Layer 3 of a small transformer language model trained on English Wikipedia (10 layers, counted from 0, width 128).
Take only the direct path to the model's output, skipping the later layers: a vector added to the residual stream pushes a token's score in proportion to its dot product with that token's output vector.

Output vectors of the tokens that the questions are about. A number n stands for n times 0.0025.
"g ": 133 -13 -151 -305 121 73 -4 191 76 -145 166 72 209 -134 299 -32 217 141 50 -173 -291 37 203 -267 -62 -28 -95 390 95 271 46 132 80 52 94 116 -169 189 60 -199 93 -250 146 244 -79 237 109 -259 63 -103 132 114 -39 -104 122 -336 -78 -5 -9 161 54 -133 294 356 -54 -168 -10 -27 185 -57 -89 131 267 -214 -110 -261 -49 -169 0 33 27 0 -166 355 -5 -117 57 -436 68 198 184 239 41 296 239 -4 80 -20 58 -28 -148 -28 109 -90 62 -132 326 52 326 115 172 104 180 23 -264 -29 87 197 -38 -191 98 -50 259 32 -206 85 -134 9
"ran": -140 -353 232 -148 -59 -74 -31 23 -95 56 -244 78 -38 -54 158 -93 -115 17 206 -226 208 -232 29 -151 5 48 57 -282 -196 166 72 -134 95 -17 114 -10 69 -46 99 -22 145 222 190 -123 84 0 89 20 -293 83 -147 -87 5 55 -352 -357 -54 122 84 -122 -329 121 -110 264 -225 244 -265 -233 -86 272 200 -42 90 95 -18 -280 152 -187 -168 -52 188 202 -142 218 200 -43 -115 -154 -143 -234 239 0 -46 5 -64 -31 199 -191 58 91 315 191 -91 187 -24 91 208 10 -330 275 0 -116 -112 -252 -429 -109 28 -148 -110 -125 -160 -171 -374 -202 111 167 87 -181
"pro": 260 -184 -49 -26 -59 -134 -86 -28 46 -43 82 19 57 -85 99 -92 -71 -155 246 -140 182 16 100 -55 -283 -274 0 -136 33 44 -101 114 35 -223 12 -35 91 -163 118 -146 76 -72 54 29 120 -8 -11 -80 27 -13 -49 -328 121 184 -152 -241 8 113 96 -13 27 163 225 -320 -243 -75 81 4 106 240 134 -44 137 63 -5 -260 -23 -423 151 -16 -41 -115 -78 41 154 194 -53 41 -153 -71 24 -32 -9 -144 -151 -159 93 -141 11 -270 -179 230 -210 33 -285 300 25 -86 125 -157 -108 131 -135 5 -331 51 -119 109 -90 -49 23 -87 -46 252 210 -226 124 55
"ap": -61 -23 171 -49 21 -110 -245 -32 190 53 -46 -88 -67 -182 159 147 188 -57 20 40 13 65 385 124 -286 -109 -105 41 -84 -85 -131 -67 131 -233 -88 121 -57 -100 19 196 -132 -163 125 -307 282 -53 -220 -65 237 -245 -92 -67 -197 -181 -91 -327 100 147 0 196 -84 140 71 139 -118 -77 93 -72 42 -117 71 140 482 42 26 -54 23 -243 205 -21 -61 -29 -271 -217 -13 -124 86 93 56 21 -138 -21 -27 -152 -104 82 51 23 79 173 92 -16 53 118 59 -191 208 29 88 245 -69 106 -204 -320 35 -239 -24 90 63 -156 -145 117 -89 -144 -49 -96 89 118
"which ": 403 -254 -268 -142 136 -139 -126 127 244 -140 -61 -232 205 52 75 -113 289 -199 174 0 281 -16 56 -11 24 -271 61 162 -80 336 36 -55 224 -307 -11 6 32 168 280 -86 109 -164 -134 -34 -81 -32 20 -405 -53 108 -77 72 -51 133 -160 -210 -199 234 -54 0 100 368 -39 -155 150 -191 379 5 -160 368 -5 -147 169 -268 -88 251 -98 166 117 -280 -421 459 0 67 -277 22 460 -220 154 -292 137 -60 -35 -56 -125 -282 -52 -286 -124 -310 -338 155 -197 35 -67 -319 -87 -227 -185 128 -46 176 -81 -178 -243 177 -311 -71 -44 -42 -114 132 224 -22 -166 212 -45 364
"<": 147 90 169 -16 153 -37 74 119 -72 -27 136 -24 -43 36 -25 212 -265 4 73 25 50 194 178 4 -84 -94 47 196 70 229 206 145 -56 -50 224 -200 144 77 138 12 -104 -24 -89 307 -17 49 95 35 16 291 216 -270 -130 197 242 -155 -31 113 241 72 130 187 85 132 196 110 217 -20 235 -30 -4 109 -55 -375 -312 -230 -20 -5 20 13 387 20 45 328 -89 -97 -87 19 53 -160 -157 85 -9 26 -167 -115 165 -276 -196 -34 -34 66 81 42 133 256 -5 -77 -29 90 85 164 -8 -442 -122 -198 -62 241 -51 5 -235 169 182 133 78 205 52 111
"Y": 225 -171 -56 -131 -139 102 19 77 40 18 8 36 -276 28 -16 -4 -23 31 -40 -20 63 -103 -108 77 -223 191 131 70 -73 131 427 55 104 27 156 -140 -4 24 29 -109 -152 -212 -74 118 -8 57 188 48 40 5 38 -72 164 -404 171 -257 65 -301 66 54 -65 45 -199 -229 -57 -126 -9 -113 -81 -80 273 142 -50 -242 217 -110 16 -5 -106 -97 -57 357 -233 90 -173 -230 -82 42 45 13 -219 134 86 60 0 82 -228 119 -79 13 -171 -115 62 -50 419 108 77 4 129 60 -63 294 33 -323 -322 66 66 95 275 92 161 174 17 -161 86 331 -180 -119
"O": 39 -127 -153 -29 42 -15 -150 7 134 -87 -19 -43 -184 145 -106 256 -143 -128 161 -199 -4 -131 -283 118 -169 135 45 -15 -143 4 221 -93 163 -140 30 -56 123 -50 26 -99 104 -142 -16 -154 117 98 133 54 36 -243 -33 -49 233 -232 -8 -337 58 -60 -22 131 32 295 -158 -90 -94 14 12 254 15 -112 171 81 0 -210 55 -8 -52 54 -76 -48 38 31 -298 -186 106 -81 -66 116 187 -149 75 230 100 140 -189 122 -88 44 -84 -8 -117 -225 189 37 159 217 -90 45 43 -15 -112 78 -138 147 -386 8 40 40 228 110 -164 25 133 -48 76 135 -76 40
"Al": 47 -136 -104 -212 -143 -40 -150 241 -42 -35 -82 176 156 -120 -347 0 -197 -56 121 126 -52 68 54 39 -18 -78 176 108 -93 -93 128 -57 0 -157 167 -127 24 -129 151 -154 -57 -42 -54 -101 84 174 73 127 243 80 -208 -173 21 -146 136 -199 156 -96 -32 113 -23 126 -53 -53 -137 -142 9 -31 -4 -147 134 157 -12 131 80 93 88 37 265 106 78 182 -204 353 -17 -211 -87 -77 154 -296 -98 -167 202 128 -232 91 -81 -22 23 21 -237 -199 138 82 -37 196 -144 -62 271 -50 -75 -108 -175 24 -312 114 -40 83 131 197 47 168 308 -112 -111 237 -232 111
"uc": 418 -81 -152 -238 -298 27 -105 -49 -48 73 101 -62 -129 126 -166 144 35 4 295 103 64 291 -301 53 -35 -388 -225 0 -142 -33 50 -78 4 181 23 34 111 35 -218 131 -75 111 309 -14 -40 -182 266 -81 4 -180 151 79 150 -19 24 -247 -214 215 -166 176 -101 289 111 23 -92 106 77 -26 -203 179 -82 -182 55 132 -17 139 17 -323 -311 110 0 313 171 -121 72 -118 64 118 230 -239 -60 238 114 -79 14 -180 -100 -99 86 0 186 -22 -15 21 -112 -318 33 18 26 205 168 269 0 60 -265 -33 -134 261 207 -347 -106 -31 -19 284 98 144 131 89
"was ": 70 75 -28 -198 -89 -387 -9 -158 97 -244 -103 460 154 19 -110 -20 -179 0 0 -121 179 -99 120 -108 -191 339 184 100 -158 -6 237 -77 140 229 204 77 119 54 189 -85 6 -166 -197 -5 40 -25 14 -228 -216 300 -188 252 -282 92 -239 -71 -344 103 -145 -288 44 130 226 -273 -91 414 340 -68 -190 153 -249 131 213 181 -125 -111 -48 -331 298 -133 -6 282 250 -130 -75 101 185 119 -39 47 -51 46 71 -16 422 290 -24 -116 -53 -51 -231 -5 -167 93 -93 142 56 -139 5 103 -51 -141 -40 -98 -165 11 75 350 36 235 -59 183 42 -356 154 166 67 10

Output weights of attention head 0. The head adds the sum of these rows, row i times number i of z. A number n stands for n times 0.0012.
o0: -136 -25 106 102 -82 -7 -147 -143 -262 -112 131 -12 -137 347 66 -61 -34 0 -194 -102 22 -76 -127 -246 32 71 230 21 -176 112 38 -103 -52 3 84 -43 25 -88 77 -104 -67 -197 -168 60 70 -76 -139 -183 109 -101 -231 -51 3 6 -100 93 126 174 21 -21 178 138 -23 56 88 -35 92 -82 -127 27 172 71 80 -148 203 86 -4 -175 -42 -161 -55 80 -276 35 -7 66 231 -19 -30 -53 -164 -77 -212 -111 -15 -98 -74 122 -4 65 159 25 -38 118 70 -85 38 -43 -42 -102 -139 118 -83 42 -69 -167 2 273 89 -91 113 -2 119 -139 123 -17 103 -107
o1: 85 105 103 -50 133 -104 167 -10 -56 -179 -64 5 -198 -161 70 231 -71 -90 325 49 202 206 -137 -224 3 -62 -93 2 114 126 -68 -15 86 105 93 -128 8 193 95 -153 -11 -18 16 91 58 -108 -33 51 141 -70 -148 -107 7 -27 161 -96 5 -91 77 34 -63 85 62 95 199 139 -34 40 -123 116 -128 -41 -48 64 33 127 -60 69 246 -128 66 184 322 -46 55 52 -62 74 121 -41 -88 90 72 -121 -93 71 -57 61 -128 -91 141 109 24 -151 -93 -47 -64 -307 122 8 -223 -127 77 32 -8 -177 -141 -84 -133 109 112 18 161 150 190 -129 -121 45
o2: -34 -239 -158 -12 57 12 12 -78 137 110 -176 261 177 -96 -105 -227 135 7 -385 -141 -50 9 173 -60 50 -14 43 -128 -74 -84 -113 93 44 -377 112 151 -24 169 24 8 -30 -80 155 -222 -20 -30 82 -52 57 38 122 -18 52 86 -1 100 -41 -38 137 88 -23 143 368 104 22 26 76 110 -30 122 -46 69 -30 14 178 15 152 -186 145 -37 -47 26 267 250 38 48 -31 -203 -58 232 79 -254 -40 -105 19 75 -82 -13 -4 -47 -142 44 50 80 61 170 -162 17 203 -215 -154 -264 -184 44 -220 49 -264 -101 4 -134 135 -44 87 224 -18 163 42 -68
o3: 131 -32 -9 -87 -143 18 -10 79 103 73 -141 170 -44 39 -84 -15 -35 -65 -83 82 75 44 -30 -71 165 147 119 -189 129 -284 259 27 123 -99 -205 143 32 -115 46 -339 234 -13 299 107 42 -134 -25 87 174 90 -90 44 -38 198 -81 -37 25 116 94 -36 13 -68 40 -3 -104 109 6 25 27 -189 83 -72 -74 243 -64 -99 -96 25 162 212 189 56 5 139 -8 -138 -33 -12 -51 101 -62 -104 246 40 70 80 -4 -95 140 54 91 39 -154 12 -113 -40 115 145 -30 -91 -90 -75 -225 68 34 -21 -111 57 -277 143 -16 62 -35 -27 35 21 65 91
o4: 0 152 -89 16 -193 -62 -50 15 -109 -61 -115 54 354 -1 118 -147 138 71 -155 -133 -78 25 128 -77 72 -284 -247 -179 252 243 -75 78 111 -255 72 9 158 108 16 -71 188 308 -6 84 -122 -11 -5 189 74 -92 -30 57 -30 185 85 -209 150 4 203 80 -205 -235 -185 -3 -133 161 -31 -115 47 66 21 -7 -133 9 -55 -69 175 -25 -3 -272 323 117 -75 66 126 5 122 -145 97 -102 -53 -51 -141 114 -5 39 150 -75 57 -174 -13 303 -164 151 -193 -15 -91 -62 50 -116 166 -129 -23 -101 126 47 -308 59 -248 100 -42 149 89 43 166 252 -130 -101
o5: 72 44 -150 31 58 -38 13 34 -149 -28 0 43 10 -143 21 206 117 -77 -57 39 -68 99 -98 -113 23 -18 -142 -21 -177 -16 27 81 -176 174 -228 -4 13 -188 -38 -214 -167 -61 -130 -25 203 29 -41 -248 -55 -51 -129 -46 -179 -91 -278 10 -33 -33 -135 -3 34 136 -112 -18 44 -208 -179 -33 152 -17 118 41 -11 200 17 25 -71 301 -157 330 102 -8 114 228 120 11 -106 -172 -170 -45 -28 -115 -199 -80 -135 86 -126 39 121 79 -68 27 -143 196 -45 -108 157 -62 40 2 -193 27 -250 150 -44 -49 -195 -127 -466 78 24 -345 137 52 23 148 -114 -74
o6: 223 -6 42 35 -48 -82 -14 103 -75 53 -34 45 173 -118 50 -96 -99 -44 75 -168 -120 -191 72 69 -81 13 -163 287 -10 -136 42 212 21 -173 -82 -92 152 -3 -14 -39 147 74 -5 118 191 -126 -90 70 57 -105 -20 160 114 -18 -55 231 -5 -130 141 -230 131 59 38 -80 173 -159 -192 158 -91 124 25 -50 7 -148 51 87 -29 208 202 -46 70 123 155 180 -163 -249 261 -11 -206 2 -86 -86 25 16 -15 151 -159 94 -25 9 -130 182 -80 -165 25 -6 -160 -50 -61 -239 134 128 7 -71 114 -84 4 -13 -169 -163 -20 -42 -126 106 61 121 170 -12
o7: 20 -208 -46 -173 -12 -25 -18 -47 4 59 90 56 -140 -119 -133 -130 161 -164 -40 -45 -40 -151 -157 43 -13 -47 47 112 124 92 -55 -129 -13 -126 -236 -48 -40 76 0 -62 -332 118 -90 124 -102 -141 154 31 120 -194 22 10 162 141 -38 -9 -21 -169 9 -97 81 -30 -63 -81 123 -192 74 84 39 45 18 265 -66 -86 -200 -104 -30 186 0 -170 -110 138 -200 -135 -13 48 19 52 -124 -107 -174 24 157 44 -122 -32 105 -76 114 -141 64 -65 -135 -293 -15 113 -40 79 -28 68 -116 -155 -172 -24 212 22 -63 -140 -69 -160 -145 134 -140 -34 -80 152 50 133
o8: -36 20 -33 21 -120 41 -6 42 -8 94 -85 177 -185 54 -31 -41 8 -37 145 -75 86 8 -5 -127 -89 -36 183 248 111 -61 -194 22 31 118 -46 -226 312 -172 19 70 -26 -107 115 -143 -76 -76 11 -73 161 206 15 -47 -47 -42 93 -218 -40 -69 -243 149 -4 -83 -40 -54 -17 51 34 -175 -22 -53 -5 73 120 139 -168 34 -219 36 45 -112 17 241 -28 -57 -178 17 -71 132 23 74 167 2 -113 83 33 166 -107 34 97 83 113 102 152 -140 -30 -87 110 21 -191 24 40 130 182 -119 32 -42 -61 218 53 -12 -155 36 -36 49 56 15 56 -279
o9: 137 192 -43 114 38 -38 -67 115 123 203 35 192 330 -37 124 26 -3 33 -66 52 -248 275 76 28 -31 24 -28 -218 166 159 -86 -142 -119 -45 -6 -84 -100 61 130 220 -143 -97 34 -123 -48 -95 -176 -390 161 224 96 -150 28 -89 119 -69 -69 328 -35 -102 -35 -83 -44 208 -31 7 -62 -146 126 59 23 -48 61 -78 -204 20 137 195 41 89 -227 -3 -50 131 251 -125 -76 153 -51 39 -227 193 172 73 -74 -154 67 200 -160 -5 64 -34 108 89 -154 3 -84 31 -99 194 -48 -4 -119 -250 136 -296 -126 -120 -81 -30 48 275 -70 186 -105 -28 -25 9
o10: -180 48 -117 -35 144 243 156 54 -66 -5 -96 -65 49 13 155 -4 164 -70 135 75 16 -62 271 23 -176 -42 88 -124 5 -43 16 152 -69 145 -109 217 -66 212 9 -84 102 -111 220 48 105 -23 49 35 133 -23 -140 5 141 -39 -248 -38 69 129 -10 141 50 -2 -113 -48 97 88 173 48 -171 95 -63 -29 9 91 -117 -158 128 177 -52 -164 25 -82 101 37 -35 -245 80 24 -117 -127 141 -83 16 -20 -116 -83 167 -20 -19 -73 -99 -14 256 134 -37 -124 -31 -146 277 155 113 -63 -16 172 -124 -27 -179 81 -207 -145 82 -81 67 15 93 -220 4 -114
o11: -80 -52 -285 25 22 117 18 54 110 -127 -196 34 81 121 -3 74 -21 386 0 -88 148 115 44 -86 -76 -34 4 -104 66 87 -139 220 -90 72 147 11 -10 -10 94 -100 -128 111 -114 -107 -192 208 173 147 -168 -142 87 -19 -55 -122 -139 34 94 -194 -164 166 -8 -66 1 -161 39 152 -13 157 157 110 196 23 3 47 3 -145 70 -126 -55 -107 11 125 -53 47 150 -228 -125 94 -209 27 64 43 119 -20 -113 -342 -171 -19 -42 91 114 -135 -79 -85 -39 1 -47 74 330 -197 40 74 -76 1 113 8 48 34 -186 -99 -146 28 80 4 25 -2 17 -71
o12: -12 -5 204 117 -102 61 -94 28 102 -48 -183 -118 -136 -5 -50 127 37 70 324 -109 221 92 117 8 102 -236 -73 -170 -18 -8 69 160 -35 252 -142 179 85 -49 -2 -30 45 199 149 48 287 -101 -205 91 -42 11 192 138 125 89 116 -267 -78 305 210 -1 175 160 1 132 144 97 -101 -7 -24 -169 -196 30 189 -199 179 112 158 -214 -47 79 89 -52 -143 -63 165 125 11 83 50 163 291 -56 -123 -60 -18 -103 107 -68 -46 -1 232 130 135 245 -67 -211 -63 112 -57 -238 6 49 -87 -102 -242 -81 9 -190 -177 -146 1 205 90 -143 -124 -96 -68 -31
o13: 156 -193 87 9 166 142 144 136 -58 97 134 5 16 78 -2 105 -71 -74 -29 -69 -14 173 5 18 221 -129 -25 159 -4 -10 -136 195 102 -18 103 143 -114 -8 5 -94 45 -117 98 -77 -58 138 98 -31 -133 -95 -311 -221 36 48 139 57 133 78 217 320 56 -105 36 101 205 100 -89 -59 106 -168 150 -130 -14 80 -30 250 188 -153 -3 70 53 -122 -163 135 201 -5 46 -177 -26 -313 63 -152 108 -94 -180 105 71 -16 -113 -1 -70 -72 11 91 -23 -92 -121 -15 98 -168 -96 -31 -127 -9 40 48 -111 139 133 -37 182 73 95 24 54 -258 4 -99
o14: 104 -64 92 -16 62 -180 -271 119 -213 -122 -141 -127 34 25 131 -213 -114 -24 -60 14 -59 289 -101 -160 27 -68 -164 -16 55 -249 178 -24 -35 69 -10 -11 146 107 125 -58 118 75 -41 116 23 61 78 54 -247 26 -93 -22 73 100 -82 24 23 -157 -66 121 -108 -13 -29 131 -42 38 64 65 196 -207 6 233 82 -138 225 150 -21 136 -134 -22 92 121 -30 -159 17 12 -57 -70 1 -14 87 -62 -121 54 170 316 -102 347 224 5 91 -174 -4 -323 -149 -146 -20 -34 -124 54 211 186 -127 -3 -226 -221 32 34 115 -247 246 -133 50 -248 72 36 -21 39
o15: 45 342 147 188 -130 127 -37 -74 -251 237 275 150 251 116 -80 133 32 103 130 0 -146 35 150 86 -102 -55 -161 229 -104 54 42 -154 104 1 -119 -34 7 -91 52 4 -28 -199 -134 176 -58 -125 172 267 -64 64 240 -139 -16 268 -225 -102 133 -23 -43 29 -17 -142 -132 -11 -128 -135 29 -103 -9 70 0 -69 54 -117 -31 -97 -226 -19 162 -256 146 168 223 -251 12 99 76 -164 -19 -31 -33 -73 51 71 120 166 -3 -174 -173 -121 107 -49 20 -101 -23 18 -13 -8 177 -70 155 -215 -13 -168 -8 9 -247 80 -10 -85 181 154 91 -143 -108 -170 125 19
o16: 123 -115 -78 129 13 140 -48 131 184 75 14 -61 -96 -7 118 231 62 20 -140 126 -23 -103 -99 301 -34 -38 94 196 -119 138 112 -71 -152 -117 16 165 28 -17 -31 -86 -54 197 -179 108 -179 207 22 10 3 -66 -7 92 -12 3 147 129 103 -102 71 13 -44 191 -43 80 -42 -155 -128 132 167 -124 -395 -100 66 74 86 -31 5 -176 -114 -250 -150 -128 228 1 -35 85 -115 -183 -64 -281 20 -95 189 -28 19 -184 200 47 201 26 146 -103 -5 137 -197 115 100 -266 -16 -213 48 197 84 179 -216 -120 58 114 -99 215 -149 86 -12 223 -49 -79 115 33
o17: 70 52 -72 -185 -133 142 -47 16 84 97 92 -82 65 -96 -189 -87 -77 -63 -52 -66 -3 50 147 -211 -45 -94 167 158 11 -101 -1 -195 -92 317 201 -45 250 46 114 46 254 35 49 58 65 -201 -98 -54 -82 167 -121 73 -14 31 215 77 -34 -187 53 -74 72 58 -94 -115 87 2 -75 -113 -209 -64 -69 -145 106 60 -63 72 257 -81 159 139 -10 -197 -198 -42 -27 2 -91 -106 -158 -32 51 -15 59 125 144 148 42 106 -37 330 -134 41 11 133 -80 -188 -120 25 -51 -78 4 38 80 3 39 -63 -108 34 -13 -108 108 -34 -215 -126 -193 43 156 49
o18: -5 -139 9 -60 -224 32 -88 -64 -344 98 49 -25 153 155 201 -54 350 -124 55 32 -65 -125 82 -52 180 112 -87 144 -59 -63 118 -181 124 -11 -127 70 221 -54 52 20 170 227 -176 203 -193 198 105 -10 -17 54 -70 -93 201 128 56 -29 122 -187 -23 -104 20 -167 165 -163 -36 132 -183 173 50 154 85 44 317 -8 -168 29 152 6 -143 -32 117 37 179 74 -22 -147 -144 -49 -64 -112 -27 58 166 -27 -227 86 -22 -97 -55 160 173 24 33 101 198 -53 -155 -34 -9 213 -171 -106 -102 39 -43 208 -119 81 101 55 -34 -54 -115 157 -421 36 -99 153
o19: -68 -125 3 3 -35 43 -119 -54 -82 -38 115 106 -41 138 281 -14 -141 -181 -72 108 55 -182 66 -168 -153 -21 88 -86 103 -85 -12 299 -156 -45 46 -153 -174 121 127 98 31 -56 23 4 266 241 8 192 -94 139 84 87 -112 -179 -89 -111 48 -153 -7 -35 214 167 -93 -99 -121 162 -77 216 -34 -45 -32 -31 12 -133 28 -66 140 179 109 -174 82 164 162 66 -82 21 -136 -67 -248 -21 2 -162 -223 53 24 3 47 -62 -3 154 213 147 323 107 -65 -160 -32 -7 -163 51 -96 125 -171 114 133 -140 -83 -66 86 136 -333 77 -26 -142 75 29 64 -35
o20: -62 95 -109 -30 47 -228 42 165 -7 -85 -178 -10 -50 228 45 111 -20 55 137 53 -182 132 -114 13 -39 -8 28 -94 39 -24 -119 -109 -122 -102 -164 67 53 223 -35 14 -2 30 -70 46 -145 4 59 86 -127 204 -52 -77 61 178 164 176 -292 -76 275 -244 86 36 -35 46 -143 -27 182 53 150 48 -16 -14 328 -36 -48 131 -184 13 -16 -23 25 68 40 -2 -82 60 44 284 43 -170 255 313 121 216 13 -176 -230 73 42 5 145 72 150 61 194 -22 57 249 67 111 -26 -224 136 -98 139 215 -79 -237 -10 -145 33 34 142 -54 133 -84 -34 108
o21: -93 -174 23 213 80 154 64 147 134 -65 121 -11 135 -88 72 -50 -139 -104 26 36 91 -70 -112 21 -19 -77 11 -190 64 190 -10 -66 -75 31 35 -11 -193 -1 -72 193 84 117 -217 -220 -237 104 -31 90 55 -123 52 -81 149 8 37 -103 129 -51 -35 -207 137 183 199 -18 173 -71 219 36 146 -283 -112 -99 -160 -23 210 -39 -122 5 -118 -133 5 -115 137 -9 -171 14 86 -70 65 -95 93 -177 140 -220 5 -47 63 -49 3 -157 149 131 -175 88 213 52 89 -45 -130 -121 -188 -211 -99 -206 247 -20 133 247 -10 35 -29 -74 -164 168 -67 -83 -105 122
o22: -86 110 -351 67 92 107 131 -33 220 -233 -46 159 111 152 53 -57 154 -112 13 -9 14 -193 77 -61 -99 -203 -88 26 -70 75 129 -8 80 109 -30 -116 -58 -123 -82 59 38 -133 145 59 -115 -300 -153 202 95 15 -36 185 -50 196 112 -18 100 -46 100 -81 186 16 -240 98 75 138 54 -63 -6 97 255 -18 -36 134 113 -43 164 86 200 -3 57 -61 -53 -227 -224 35 122 -49 -117 -132 67 -82 -56 233 73 -70 -1 -85 -191 128 158 83 37 4 -175 103 -108 70 53 50 -40 -65 107 19 108 -95 157 -110 -22 4 -128 52 -134 -36 135 62 -145 98
o23: 194 -155 27 116 18 -92 64 86 -7 181 -30 -3 17 -20 182 106 -234 50 28 172 79 17 -224 31 104 306 11 -145 -148 110 47 10 -133 29 124 129 20 -39 -143 137 -54 197 -120 29 -35 -64 25 71 90 130 89 26 14 124 -8 82 41 64 -175 -119 -32 -29 57 -49 0 -14 -126 18 127 -44 90 171 -248 -10 103 -35 94 114 5 -89 105 138 84 0 1 38 48 6 287 15 41 168 -5 -17 -92 -146 -105 218 154 -81 -74 10 177 7 -190 52 -36 -216 16 -165 -27 -26 120 210 37 -215 162 -58 -126 230 -24 -26 -163 60 -45 -162 32 13
o24: -30 36 -99 -139 -78 17 153 33 27 166 -43 19 190 37 32 -2 -73 -67 -143 -12 -111 167 -13 67 189 19 109 153 -32 -26 35 58 357 -60 -56 278 -129 62 -67 -118 133 139 -11 41 37 11 -121 178 -180 -37 -2 201 118 -189 -132 -99 52 -17 -21 -42 -135 -83 156 -129 165 3 8 62 58 105 -18 124 -108 -96 72 -14 -47 -53 69 81 240 93 -69 -97 -148 49 -110 92 124 -15 87 -154 138 27 62 82 41 -36 77 149 36 -32 -114 -208 -89 99 -136 35 82 17 -43 335 -120 69 -68 86 15 29 -129 45 -134 -146 31 165 193 0 -53 -26
o25: -107 -160 65 -162 -21 -55 110 50 -99 9 -73 219 -135 32 92 119 -79 -83 155 221 -274 187 -91 -53 169 -94 207 101 110 -142 83 -169 -81 -169 27 -25 211 91 35 256 11 -235 -103 -39 -43 -148 131 -46 92 -159 169 160 -172 85 -34 246 54 -10 -1 -131 92 105 37 91 -32 111 328 127 94 -32 -108 4 -74 62 -98 -91 28 -210 -49 149 -4 3 47 90 -116 -6 81 -31 0 45 100 -12 2 -37 -14 23 273 -60 172 91 19 27 -12 -228 54 61 88 -42 -26 109 40 292 -176 207 281 69 -100 77 -1 -45 -216 -77 44 -231 102 68 -209 214
o26: -84 41 6 232 -119 253 -92 -100 -51 -26 214 -37 -5 -302 -19 -5 69 -16 177 24 122 -173 -56 224 -44 87 -4 8 79 -196 139 -42 180 -23 33 6 -181 -116 198 6 -198 -56 187 -2 1 65 274 -112 -50 65 -131 29 94 -107 -35 34 5 65 -121 -45 -139 44 50 -172 -103 30 -29 -185 101 92 116 14 24 -63 -3 29 -15 83 104 -65 -139 -100 -41 -212 60 -163 153 54 -63 -131 -46 138 370 103 139 68 -172 79 -120 -88 128 22 214 142 -130 77 -157 -161 21 16 -91 -61 212 -198 28 41 -16 40 93 273 -24 -188 -188 -163 -123 -42 86 32
o27: 58 -6 167 -84 -62 130 -18 -32 -55 -58 -124 -163 -75 -194 -12 -228 2 -191 67 -104 82 14 -85 -125 91 -173 120 55 106 -112 14 220 -107 32 25 136 21 -117 25 29 -70 2 214 65 88 179 102 171 -4 -2 -165 52 30 -55 -6 -257 63 -58 -159 154 98 37 65 71 -141 -129 -321 118 -134 75 138 -176 -71 217 170 -162 288 21 166 -40 -60 5 -5 118 8 77 177 58 8 81 1 182 -18 -79 -175 -64 260 -84 -42 10 37 -34 -89 31 -13 -84 301 91 19 61 160 359 315 -141 -116 46 60 -123 109 -129 -100 -104 -49 -35 -42 20 -12 -59
o28: -172 -108 -6 -276 -14 158 -253 -8 -117 140 64 -152 -109 -188 -195 -40 0 -112 168 -16 -47 -356 173 27 -284 -113 159 37 149 -119 156 9 90 50 -101 264 -75 -107 -76 -263 15 -86 48 -64 -71 252 -60 -41 -105 31 28 -65 -254 -4 15 108 133 165 -208 176 -4 114 -148 -125 -60 -47 143 13 28 -6 201 -146 -289 75 81 52 77 60 -213 -11 -204 160 -108 50 -13 104 -126 -57 25 -14 53 -57 92 23 89 27 48 49 24 -69 79 123 67 152 -23 -30 50 -164 16 -226 -46 -186 12 -150 -116 46 44 108 34 -44 45 -97 135 24 -85 52 -110 30
o29: 72 -39 -158 67 86 -89 -44 -176 32 83 148 -241 -122 134 -11 -105 231 -107 -186 -81 -105 77 -17 -76 -138 52 128 -365 -94 -35 -213 83 -389 125 -61 -146 88 -78 -57 -85 61 80 72 -51 -19 239 54 -259 100 -229 -63 -104 16 -106 -118 25 -90 70 31 22 -169 -130 87 -116 -35 -76 58 79 -22 -165 8 103 -174 73 13 69 -153 50 88 -13 76 67 -79 -208 -83 -13 96 -55 -175 27 -23 72 0 93 118 -30 142 160 83 314 -47 161 22 146 -9 166 -231 365 56 -210 100 -69 103 20 -7 -126 -19 296 84 84 -136 -137 24 -103 152 -39 -46 -98
o30: 232 160 88 2 -78 -145 -85 108 34 250 171 -105 -92 187 81 -8 175 8 194 -164 39 136 155 42 -75 132 38 -184 -274 55 199 -85 78 50 106 30 32 -227 252 237 45 21 21 -181 -122 69 6 303 -89 -26 -213 -194 -10 -66 -94 -37 335 -44 -106 -48 101 -8 55 45 -13 -66 -88 135 117 -19 137 -88 239 82 81 177 86 -151 -23 87 -128 174 208 138 263 -84 -98 -16 -73 -18 -2 -6 334 104 -33 101 132 65 48 82 -22 74 102 173 -132 -83 61 135 79 -198 -130 37 -33 -3 -164 51 -137 -152 -102 -225 -49 -66 30 -154 9 15 20 133
o31: 51 57 211 17 -44 247 34 -124 -115 181 55 -154 -83 -33 113 -2 53 -113 39 65 -67 -35 246 -106 -103 101 -72 113 -6 -72 -1 -107 -19 -18 -58 -22 -226 84 -183 42 184 -164 226 66 -47 74 -61 179 121 197 -198 217 -51 127 143 -30 -1 -90 32 125 113 -103 -182 157 235 -31 -49 -51 183 104 16 188 63 -372 -121 -125 -198 1 -164 115 78 -20 3 227 67 -59 -91 -337 16 207 150 209 16 121 -90 25 155 26 126 36 -103 -160 -48 184 -189 -112 44 146 -90 -258 194 64 28 -50 33 179 65 -211 25 39 313 20 129 -22 -58 7 -86 -44

Each question shows a token from some text and the vector z that the head gathered there. A number n stands for n times 0.011.

"r": 31 6 -167 -11 -150 -45 12 12 39 -37 -61 10 32 -122 87 45 91 -69 2 -85 25 -71 -199 43 106 113 124 92 -73 -90 -27 -51
Pushed up most: "uc"

"am": -71 -34 -65 -23 -36 11 62 8 15 -70 39 61 -29 -25 40 55 38 -47 74 47 79 -66 27 -35 74 143 -30 97 -63 -8 59 -6
Which three tokens does it push up most, strongest first? "uc", "g ", "O"

", ": 177 1 -20 -14 -8 -53 25 -32 152 -183 7 -50 20 -279 108 -151 -132 -17 -224 148 -111 -86 166 71 39 208 49 -36 74 115 -265 -25
Which three tokens does it push up most, strongest first? "was ", "Y", "O"

"ar": 59 -34 -12 -41 3 -101 12 3 85 24 -14 3 31 -10 -42 -36 -68 -70 -17 32 57 6 89 4 -38 130 -41 -27 24 50 -43 -2
Which of these tokens does it push down most? "Al"

"it": 11 -28 -43 -143 -41 -37 -32 17 17 -5 -20 -20 -51 10 54 29 -1 -36 -2 -28 82 46 -8 -102 -31 154 -76 101 -86 -28 -19 59
Pushed up most: "g "

"z": -164 -171 242 149 123 -145 -118 7 -198 62 20 -66 74 -7 -86 103 -174 -16 -65 -120 -92 101 64 -36 59 21 -58 0 41 21 126 -6
Which of these tokens does it push down most? "Y"

"ad": -8 -43 23 -31 -122 23 152 -15 68 -182 -21 -21 51 -82 -77 -45 66 -24 -104 -29 -149 29 -96 67 26 -11 78 65 49 60 -88 97
Which two tokens does it push up most, strongest first? "Y", "O"

"is": -32 -62 62 -10 -133 78 217 92 44 -104 -59 -67 90 -72 -85 29 55 -29 -62 -62 -111 29 -105 38 87 63 6 73 23 -16 -51 56
Which of these tokens does it push down most? "ran"